Layer 7 of a small transformer language model trained on English Wikipedia (11 layers, counted from 0, width 64).
A neuron adds its activation times its output weights to the MLP's output. To switch it off is to set its activation to zero at one token and run the rest of the model.

Output weights of the MLP neurons that the questions are about. A number n stands for (n - 128) times 0.0018.
n4: 107, 92, 141, 170, 91, 98, 69, 52, 166, 57, 79, 162, 74, 165, 94, 197, 124, 157, 111, 138, 75, 141, 145, 136, 56, 105, 97, 166, 145, 118, 235, 112, 165, 112, 119, 107, 164, 209, 102, 165, 112, 158, 114, 121, 146, 166, 88, 136, 144, 90, 153, 96, 129, 135, 112, 120, 135, 168, 177, 160, 121, 160, 170, 110
n11: 130, 158, 135, 165, 139, 150, 119, 130, 36, 185, 129, 139, 171, 82, 100, 155, 130, 105, 149, 144, 127, 144, 38, 179, 96, 102, 109, 164, 127, 102, 106, 131, 138, 162, 86, 113, 74, 159, 134, 128, 162, 115, 59, 127, 98, 161, 142, 95, 158, 145, 143, 134, 142, 120, 118, 177, 132, 98, 91, 122, 151, 121, 147, 186
n25: 168, 102, 147, 113, 125, 126, 149, 132, 157, 126, 169, 149, 84, 172, 120, 123, 149, 126, 177, 112, 150, 94, 156, 75, 145, 101, 191, 67, 106, 185, 130, 120, 115, 51, 80, 148, 156, 115, 100, 181, 135, 150, 88, 149, 127, 125, 135, 33, 96, 183, 67, 167, 89, 171, 151, 106, 107, 207, 79, 125, 121, 128, 168, 133
n33: 148, 61, 174, 156, 111, 172, 106, 136, 175, 144, 110, 161, 41, 160, 104, 93, 88, 92, 144, 139, 145, 138, 129, 94, 155, 197, 168, 128, 107, 112, 124, 167, 113, 136, 120, 158, 105, 133, 140, 109, 111, 145, 109, 91, 122, 142, 108, 145, 92, 106, 120, 43, 152, 108, 168, 153, 201, 104, 187, 118, 137, 159, 189, 106
n35: 157, 156, 136, 72, 172, 137, 162, 150, 145, 87, 175, 91, 79, 118, 87, 112, 78, 166, 145, 125, 110, 186, 136, 115, 101, 146, 144, 176, 144, 92, 125, 138, 135, 102, 109, 77, 92, 131, 175, 133, 94, 125, 113, 53, 160, 121, 117, 79, 162, 172, 83, 159, 128, 116, 172, 116, 142, 140, 130, 155, 177, 166, 104, 61
n36: 110, 51, 58, 138, 87, 162, 154, 106, 125, 109, 136, 93, 75, 115, 123, 131, 139, 113, 115, 175, 137, 110, 127, 133, 109, 139, 87, 138, 153, 145, 145, 138, 114, 186, 82, 156, 110, 167, 93, 123, 135, 178, 147, 137, 210, 136, 134, 231, 132, 129, 147, 114, 102, 71, 117, 138, 140, 176, 162, 136, 146, 76, 111, 166
n41: 137, 133, 97, 172, 216, 117, 108, 89, 90, 139, 117, 145, 79, 162, 108, 187, 125, 167, 101, 112, 170, 131, 84, 72, 106, 79, 114, 125, 223, 121, 130, 146, 72, 87, 85, 200, 154, 143, 156, 140, 83, 124, 179, 130, 135, 149, 119, 30, 158, 130, 120, 106, 94, 148, 147, 103, 138, 127, 130, 121, 147, 106, 163, 152
n43: 128, 204, 108, 91, 117, 152, 26, 77, 131, 130, 116, 111, 126, 153, 148, 104, 111, 100, 202, 164, 120, 156, 130, 41, 160, 122, 127, 129, 155, 140, 182, 109, 133, 109, 138, 157, 101, 90, 97, 169, 130, 127, 150, 149, 128, 93, 169, 81, 136, 67, 147, 150, 170, 153, 114, 125, 134, 167, 117, 92, 54, 103, 228, 148
n46: 86, 185, 108, 86, 73, 134, 141, 209, 189, 159, 105, 110, 149, 124, 163, 112, 121, 64, 87, 80, 98, 141, 125, 148, 176, 105, 137, 169, 128, 189, 140, 150, 139, 183, 119, 135, 143, 112, 118, 126, 108, 111, 182, 167, 123, 123, 136, 124, 144, 146, 123, 91, 132, 150, 109, 31, 108, 151, 115, 111, 97, 146, 128, 97
n98: 157, 132, 129, 104, 81, 150, 114, 67, 135, 72, 174, 123, 136, 170, 130, 154, 193, 94, 94, 181, 99, 101, 164, 162, 130, 139, 89, 56, 103, 71, 105, 111, 107, 121, 91, 137, 140, 139, 131, 99, 146, 164, 183, 106, 79, 70, 211, 235, 146, 119, 107, 145, 151, 162, 163, 164, 152, 129, 94, 118, 115, 162, 163, 80
n109: 95, 110, 119, 179, 115, 147, 138, 175, 160, 172, 198, 107, 135, 133, 93, 224, 166, 116, 93, 119, 115, 101, 113, 135, 57, 127, 212, 86, 142, 25, 86, 140, 166, 135, 188, 139, 124, 126, 154, 95, 89, 85, 109, 209, 103, 104, 146, 166, 112, 123, 110, 173, 139, 113, 106, 130, 50, 96, 111, 97, 104, 84, 152, 210
n114: 121, 140, 119, 151, 154, 69, 179, 49, 196, 178, 189, 126, 146, 165, 113, 124, 64, 157, 123, 115, 106, 111, 144, 83, 51, 194, 129, 121, 121, 174, 103, 107, 125, 157, 142, 151, 112, 147, 125, 166, 104, 126, 170, 127, 65, 115, 80, 170, 106, 120, 169, 158, 82, 121, 154, 107, 111, 89, 149, 160, 84, 98, 52, 125
n131: 140, 48, 160, 133, 118, 121, 156, 166, 161, 110, 160, 104, 128, 155, 116, 145, 88, 168, 76, 157, 54, 148, 179, 123, 114, 132, 143, 152, 122, 176, 73, 105, 154, 122, 202, 125, 73, 76, 177, 124, 122, 77, 88, 140, 107, 117, 198, 52, 82, 189, 138, 151, 144, 111, 156, 78, 146, 139, 128, 129, 107, 202, 181, 54
n156: 132, 162, 170, 173, 178, 129, 97, 210, 159, 142, 81, 95, 123, 66, 141, 143, 200, 80, 136, 135, 124, 94, 115, 132, 144, 121, 107, 86, 62, 135, 118, 202, 151, 127, 103, 172, 105, 92, 126, 162, 106, 172, 131, 146, 124, 89, 111, 110, 125, 125, 131, 114, 163, 121, 108, 91, 93, 74, 118, 147, 140, 100, 124, 115
n157: 10, 24, 101, 121, 155, 122, 101, 113, 104, 92, 166, 122, 176, 152, 134, 92, 74, 136, 138, 142, 176, 114, 171, 28, 111, 222, 109, 112, 89, 129, 149, 157, 120, 70, 64, 139, 131, 80, 122, 109, 96, 135, 159, 163, 159, 128, 108, 190, 128, 160, 150, 173, 156, 133, 113, 115, 99, 159, 183, 208, 152, 138, 115, 184
n171: 179, 111, 75, 160, 134, 157, 160, 122, 120, 102, 190, 134, 156, 90, 44, 162, 92, 67, 105, 109, 171, 111, 152, 123, 81, 122, 118, 168, 84, 46, 174, 125, 153, 118, 139, 192, 118, 114, 31, 128, 149, 104, 174, 147, 101, 100, 170, 128, 162, 95, 124, 151, 72, 102, 118, 143, 34, 168, 122, 137, 180, 121, 180, 184

Each question names a token from some text and the token that comes next. It shows the activations a of the neurons there, in the order above. A number n stands for (n - 128) times 0.039.

Then comes g, the gradient of the next token's log-probability with respect to the MLP's output, scaled to length 1. A neuron's effect is roughly proportional to its activation times (output weights . g). A number n stands for (n - 128) times 0.0037.

"urch", then " of"
a: 128, 128, 146, 128, 128, 158, 128, 128, 128, 128, 128, 172, 128, 193, 128, 128
g: 87, 138, 154, 150, 122, 84, 92, 72, 170, 68, 69, 112, 152, 102, 151, 142, 68, 161, 159, 155, 155, 142, 116, 115, 117, 127, 202, 102, 171, 143, 108, 121, 162, 149, 185, 130, 93, 113, 103, 123, 106, 155, 153, 114, 219, 89, 154, 160, 164, 137, 111, 61, 111, 185, 146, 100, 105, 150, 102, 107, 92, 116, 112, 160
Which neuron, switched off, raises the next token's probability most? n156

"is", then " is"
a: 128, 128, 128, 128, 128, 128, 129, 128, 121, 128, 128, 128, 128, 153, 160, 128
g: 147, 121, 161, 126, 109, 133, 116, 111, 84, 189, 134, 127, 165, 139, 65, 170, 106, 169, 147, 75, 145, 153, 149, 47, 88, 47, 72, 92, 144, 106, 147, 106, 157, 129, 123, 118, 129, 86, 147, 87, 130, 106, 131, 141, 149, 155, 86, 120, 123, 95, 94, 181, 108, 144, 147, 135, 138, 206, 188, 153, 153, 101, 179, 162
Which two neurons, each switched off alone, lower its probability most, in order? n157, n46

"ed", then " between"
a: 128, 122, 128, 185, 128, 152, 135, 128, 128, 153, 128, 128, 122, 128, 128, 128
g: 175, 113, 145, 175, 74, 137, 98, 156, 110, 145, 113, 108, 149, 118, 132, 153, 121, 128, 199, 138, 130, 118, 129, 93, 104, 175, 179, 81, 140, 126, 132, 125, 105, 74, 168, 169, 92, 155, 129, 94, 111, 133, 167, 115, 185, 54, 76, 164, 123, 102, 75, 98, 122, 123, 130, 177, 200, 129, 148, 138, 112, 157, 109, 38
Switching off which neuron hurts the next token most? n33

":", then "12"
a: 128, 128, 160, 128, 128, 128, 121, 128, 121, 128, 128, 128, 100, 128, 128, 128
g: 97, 149, 142, 143, 86, 142, 161, 156, 121, 164, 127, 67, 90, 120, 133, 126, 131, 124, 62, 133, 139, 142, 149, 164, 151, 66, 129, 38, 153, 127, 166, 145, 95, 96, 129, 139, 148, 195, 115, 112, 136, 37, 100, 110, 118, 170, 100, 144, 165, 150, 109, 201, 93, 106, 163, 98, 145, 146, 153, 156, 163, 63, 153, 137
Which two neurons, each switched off alone, lower its probability most, in order? n25, n131

"n", then " C"
a: 128, 128, 128, 128, 143, 152, 128, 127, 126, 128, 128, 128, 128, 128, 128, 128
g: 159, 119, 130, 121, 129, 124, 143, 108, 161, 64, 104, 67, 118, 109, 84, 128, 112, 167, 121, 100, 86, 152, 102, 92, 132, 66, 228, 76, 162, 58, 114, 113, 85, 142, 128, 119, 160, 84, 118, 161, 78, 145, 165, 115, 162, 132, 120, 157, 154, 148, 152, 147, 157, 117, 206, 140, 151, 141, 124, 122, 122, 118, 178, 196
Which two neurons, each switched off alone, lower its probability most, in order? n35, n36

"am", then "le"
a: 128, 136, 128, 128, 134, 128, 128, 136, 213, 127, 128, 128, 133, 128, 161, 122
g: 163, 155, 133, 99, 126, 113, 111, 122, 44, 37, 138, 150, 100, 157, 137, 117, 125, 115, 145, 197, 114, 136, 125, 128, 134, 97, 99, 93, 162, 141, 100, 156, 149, 118, 110, 191, 230, 125, 152, 88, 95, 184, 125, 123, 132, 112, 97, 143, 117, 151, 200, 116, 142, 129, 160, 115, 104, 154, 55, 92, 142, 107, 162, 104
Which neuron, switched off, raises the next token's probability most? n46

" ", then "2"
a: 117, 128, 107, 126, 128, 128, 102, 128, 132, 128, 128, 128, 128, 112, 128, 128
g: 143, 136, 143, 145, 128, 129, 105, 121, 129, 163, 175, 99, 223, 106, 104, 69, 184, 169, 118, 86, 144, 162, 171, 85, 154, 162, 131, 136, 179, 95, 161, 214, 106, 148, 124, 129, 78, 165, 102, 144, 77, 122, 122, 137, 86, 99, 139, 119, 140, 121, 119, 135, 50, 115, 100, 105, 159, 147, 142, 112, 70, 89, 83, 139
Switching off which neuron hurts the next token most? n4

"end", then "um"
a: 131, 104, 128, 141, 128, 128, 128, 128, 128, 122, 198, 128, 128, 112, 128, 141
g: 133, 117, 130, 133, 70, 165, 155, 158, 144, 147, 164, 57, 109, 120, 75, 113, 54, 152, 126, 166, 108, 136, 170, 121, 118, 169, 123, 84, 114, 155, 109, 150, 139, 95, 164, 105, 46, 198, 154, 144, 108, 132, 163, 159, 197, 149, 198, 83, 90, 92, 129, 140, 97, 106, 147, 103, 139, 113, 115, 139, 129, 73, 133, 167
Switching off which neuron hurts the next token most? n109

"8", then "."
a: 128, 132, 128, 128, 128, 128, 128, 128, 128, 147, 128, 128, 128, 145, 178, 128
g: 72, 134, 83, 140, 145, 61, 127, 95, 135, 161, 91, 127, 100, 111, 118, 177, 120, 163, 96, 91, 138, 103, 94, 145, 147, 123, 125, 139, 144, 140, 124, 140, 120, 83, 123, 188, 75, 189, 137, 71, 120, 106, 105, 180, 168, 145, 80, 162, 109, 124, 122, 80, 141, 56, 202, 134, 205, 148, 169, 140, 149, 144, 169, 138
Which neuron, switched off, raises the next token's probability most? n98

"ust", then "ed"
a: 154, 128, 121, 123, 111, 128, 128, 128, 128, 113, 150, 146, 128, 126, 128, 123
g: 104, 89, 155, 114, 125, 109, 149, 139, 88, 187, 75, 64, 190, 163, 162, 182, 153, 124, 128, 144, 137, 138, 146, 129, 125, 171, 204, 137, 108, 142, 101, 111, 195, 130, 157, 131, 112, 123, 87, 127, 93, 66, 140, 67, 124, 147, 119, 157, 140, 121, 181, 150, 80, 112, 93, 81, 102, 98, 110, 156, 175, 160, 97, 69
Which neuron, switched off, raises the next token's probability most? n4

" two", then " to"
a: 128, 128, 128, 128, 128, 117, 128, 128, 128, 133, 128, 147, 128, 128, 128, 128
g: 151, 151, 80, 120, 104, 90, 71, 85, 161, 173, 90, 106, 150, 173, 118, 101, 95, 102, 125, 147, 139, 130, 153, 157, 87, 168, 77, 160, 111, 99, 153, 151, 131, 156, 134, 116, 148, 97, 128, 133, 195, 100, 157, 168, 91, 207, 68, 131, 140, 117, 147, 167, 162, 136, 106, 161, 96, 19, 175, 126, 126, 123, 136, 122
Switching off which neuron hurts the next token most? n114

" T", then "wo"
a: 128, 128, 128, 128, 128, 128, 118, 138, 130, 128, 128, 128, 128, 128, 119, 114
g: 121, 91, 63, 101, 141, 117, 201, 144, 111, 150, 139, 119, 182, 166, 119, 167, 131, 129, 163, 71, 188, 178, 136, 117, 122, 152, 102, 96, 172, 103, 118, 126, 149, 173, 94, 143, 178, 77, 178, 98, 130, 159, 55, 75, 114, 90, 132, 101, 86, 187, 123, 162, 125, 137, 150, 101, 109, 112, 157, 123, 157, 82, 98, 97
Which neuron, switched off, raises the next token's probability most? n43

"ent", then "ion"
a: 128, 128, 128, 128, 128, 123, 128, 142, 138, 128, 153, 145, 128, 179, 155, 80
g: 114, 105, 101, 122, 120, 207, 157, 143, 124, 152, 199, 129, 122, 68, 164, 112, 74, 204, 119, 168, 117, 114, 130, 213, 95, 140, 155, 70, 130, 160, 141, 80, 179, 127, 130, 96, 131, 119, 150, 108, 137, 130, 111, 87, 140, 122, 47, 86, 83, 111, 155, 182, 98, 165, 144, 100, 152, 139, 117, 143, 114, 123, 94, 126
Switching off which neuron hurts the next token most? n171

"g", then "-"
a: 128, 116, 128, 85, 174, 128, 128, 135, 229, 128, 128, 128, 128, 128, 128, 129
g: 171, 129, 73, 151, 91, 88, 102, 128, 76, 174, 113, 164, 133, 159, 171, 115, 113, 67, 161, 191, 107, 123, 161, 80, 178, 127, 162, 72, 114, 133, 111, 143, 65, 113, 115, 181, 155, 136, 60, 152, 138, 149, 122, 108, 59, 153, 123, 166, 144, 184, 121, 127, 129, 128, 91, 142, 150, 98, 169, 117, 170, 128, 141, 72
Which neuron, switched off, raises the next token's probability most? n35

"l", then "or"
a: 128, 128, 136, 128, 128, 128, 128, 128, 112, 128, 128, 142, 128, 128, 137, 128
g: 142, 133, 171, 136, 93, 89, 108, 109, 171, 133, 100, 155, 149, 147, 117, 143, 115, 45, 163, 122, 135, 80, 125, 150, 103, 202, 179, 149, 140, 160, 133, 118, 82, 101, 150, 144, 81, 132, 119, 106, 180, 80, 46, 158, 95, 120, 131, 106, 129, 138, 157, 98, 134, 154, 177, 165, 82, 182, 93, 106, 64, 131, 177, 158
Switching off which neuron hurts the next token most? n25

"c", then "s"
a: 133, 136, 184, 119, 126, 128, 128, 126, 129, 12, 161, 122, 128, 128, 128, 128
g: 106, 121, 148, 139, 168, 165, 134, 145, 74, 106, 95, 81, 135, 199, 121, 81, 72, 73, 120, 128, 180, 125, 93, 89, 126, 101, 103, 68, 166, 168, 107, 100, 147, 135, 137, 161, 150, 119, 134, 85, 158, 159, 121, 139, 127, 138, 140, 125, 115, 103, 150, 187, 104, 93, 126, 218, 134, 123, 133, 175, 181, 76, 81, 182
Switching off which neuron hurts the next token most? n98

" K", then "em"
a: 128, 141, 128, 128, 110, 128, 137, 98, 199, 128, 128, 128, 128, 128, 128, 128
g: 131, 122, 189, 118, 126, 131, 125, 152, 166, 166, 134, 108, 176, 134, 83, 237, 104, 133, 100, 84, 151, 108, 159, 122, 117, 112, 139, 136, 93, 100, 134, 144, 113, 95, 44, 181, 94, 176, 162, 158, 110, 96, 141, 142, 110, 121, 123, 129, 183, 123, 92, 188, 88, 86, 136, 121, 200, 89, 130, 87, 110, 94, 135, 101
Which two neurons, each switched off alone, lower its probability most, in order? n43, n41

"12", then " |"
a: 128, 128, 128, 128, 128, 128, 128, 128, 128, 128, 128, 128, 110, 128, 174, 128
g: 170, 64, 106, 77, 69, 208, 83, 158, 170, 111, 141, 179, 135, 121, 154, 97, 111, 117, 191, 134, 75, 135, 124, 151, 134, 123, 162, 163, 129, 131, 101, 143, 140, 111, 162, 173, 161, 67, 106, 145, 98, 133, 164, 74, 119, 142, 168, 108, 154, 125, 132, 198, 105, 175, 80, 88, 111, 89, 134, 121, 108, 136, 84, 114
Which neuron, switched off, raises the next token's probability most? n131

"re", then "t"
a: 128, 128, 155, 128, 51, 128, 120, 128, 131, 128, 128, 125, 128, 139, 128, 128
g: 107, 131, 153, 156, 130, 109, 59, 166, 115, 112, 160, 109, 115, 143, 217, 122, 123, 127, 81, 117, 138, 94, 129, 168, 144, 140, 103, 98, 197, 132, 99, 114, 93, 189, 170, 142, 113, 176, 110, 146, 43, 125, 113, 149, 109, 138, 66, 144, 145, 157, 149, 65, 148, 112, 120, 144, 115, 50, 179, 152, 136, 104, 111, 173
Switching off which neuron hurts the next token most? n35

" the", then " F"
a: 122, 128, 128, 131, 128, 128, 116, 128, 76, 128, 128, 128, 128, 128, 20, 128
g: 180, 128, 139, 151, 114, 75, 130, 112, 175, 119, 127, 169, 73, 128, 62, 143, 78, 155, 165, 144, 159, 147, 140, 120, 132, 94, 182, 111, 103, 86, 153, 140, 80, 140, 100, 127, 141, 69, 136, 162, 85, 100, 121, 110, 157, 138, 142, 138, 117, 114, 205, 77, 102, 165, 90, 180, 154, 67, 165, 134, 63, 139, 174, 165
Which two neurons, each switched off alone, lower its probability most, in order? n46, n157

")", then " and"
a: 128, 128, 128, 128, 132, 96, 128, 128, 128, 128, 128, 128, 128, 119, 128, 140
g: 60, 150, 117, 157, 97, 129, 166, 122, 121, 128, 108, 135, 122, 137, 166, 102, 133, 144, 152, 98, 138, 115, 115, 90, 109, 133, 146, 77, 91, 117, 123, 38, 145, 157, 136, 158, 123, 145, 142, 136, 155, 234, 138, 106, 75, 68, 137, 124, 208, 89, 131, 119, 171, 145, 124, 150, 169, 156, 106, 140, 158, 122, 152, 37
Switching off which neuron hurts the next token most? n36

"en", then "\n\n"
a: 128, 128, 128, 128, 115, 146, 128, 137, 128, 128, 128, 200, 128, 128, 115, 128
g: 140, 72, 94, 168, 100, 139, 105, 139, 99, 171, 99, 173, 78, 176, 142, 122, 126, 112, 152, 193, 141, 171, 140, 74, 150, 159, 105, 97, 62, 105, 128, 105, 139, 214, 132, 104, 145, 117, 149, 117, 151, 131, 144, 213, 126, 133, 50, 177, 95, 94, 128, 170, 102, 122, 116, 159, 90, 96, 158, 114, 140, 118, 97, 113
Switching off which neuron hurts the next token most? n114

" ", then "1"
a: 128, 128, 128, 128, 150, 128, 123, 128, 128, 128, 128, 128, 128, 128, 148, 128
g: 114, 80, 123, 158, 116, 64, 171, 84, 115, 118, 122, 117, 99, 124, 132, 99, 143, 107, 112, 166, 167, 133, 123, 122, 138, 162, 152, 87, 124, 117, 127, 7, 140, 166, 120, 178, 78, 163, 141, 156, 123, 126, 121, 185, 185, 125, 113, 104, 116, 140, 89, 118, 176, 192, 137, 129, 113, 118, 128, 126, 64, 188, 117, 193
Which neuron, switched off, raises the next token's probability most? n35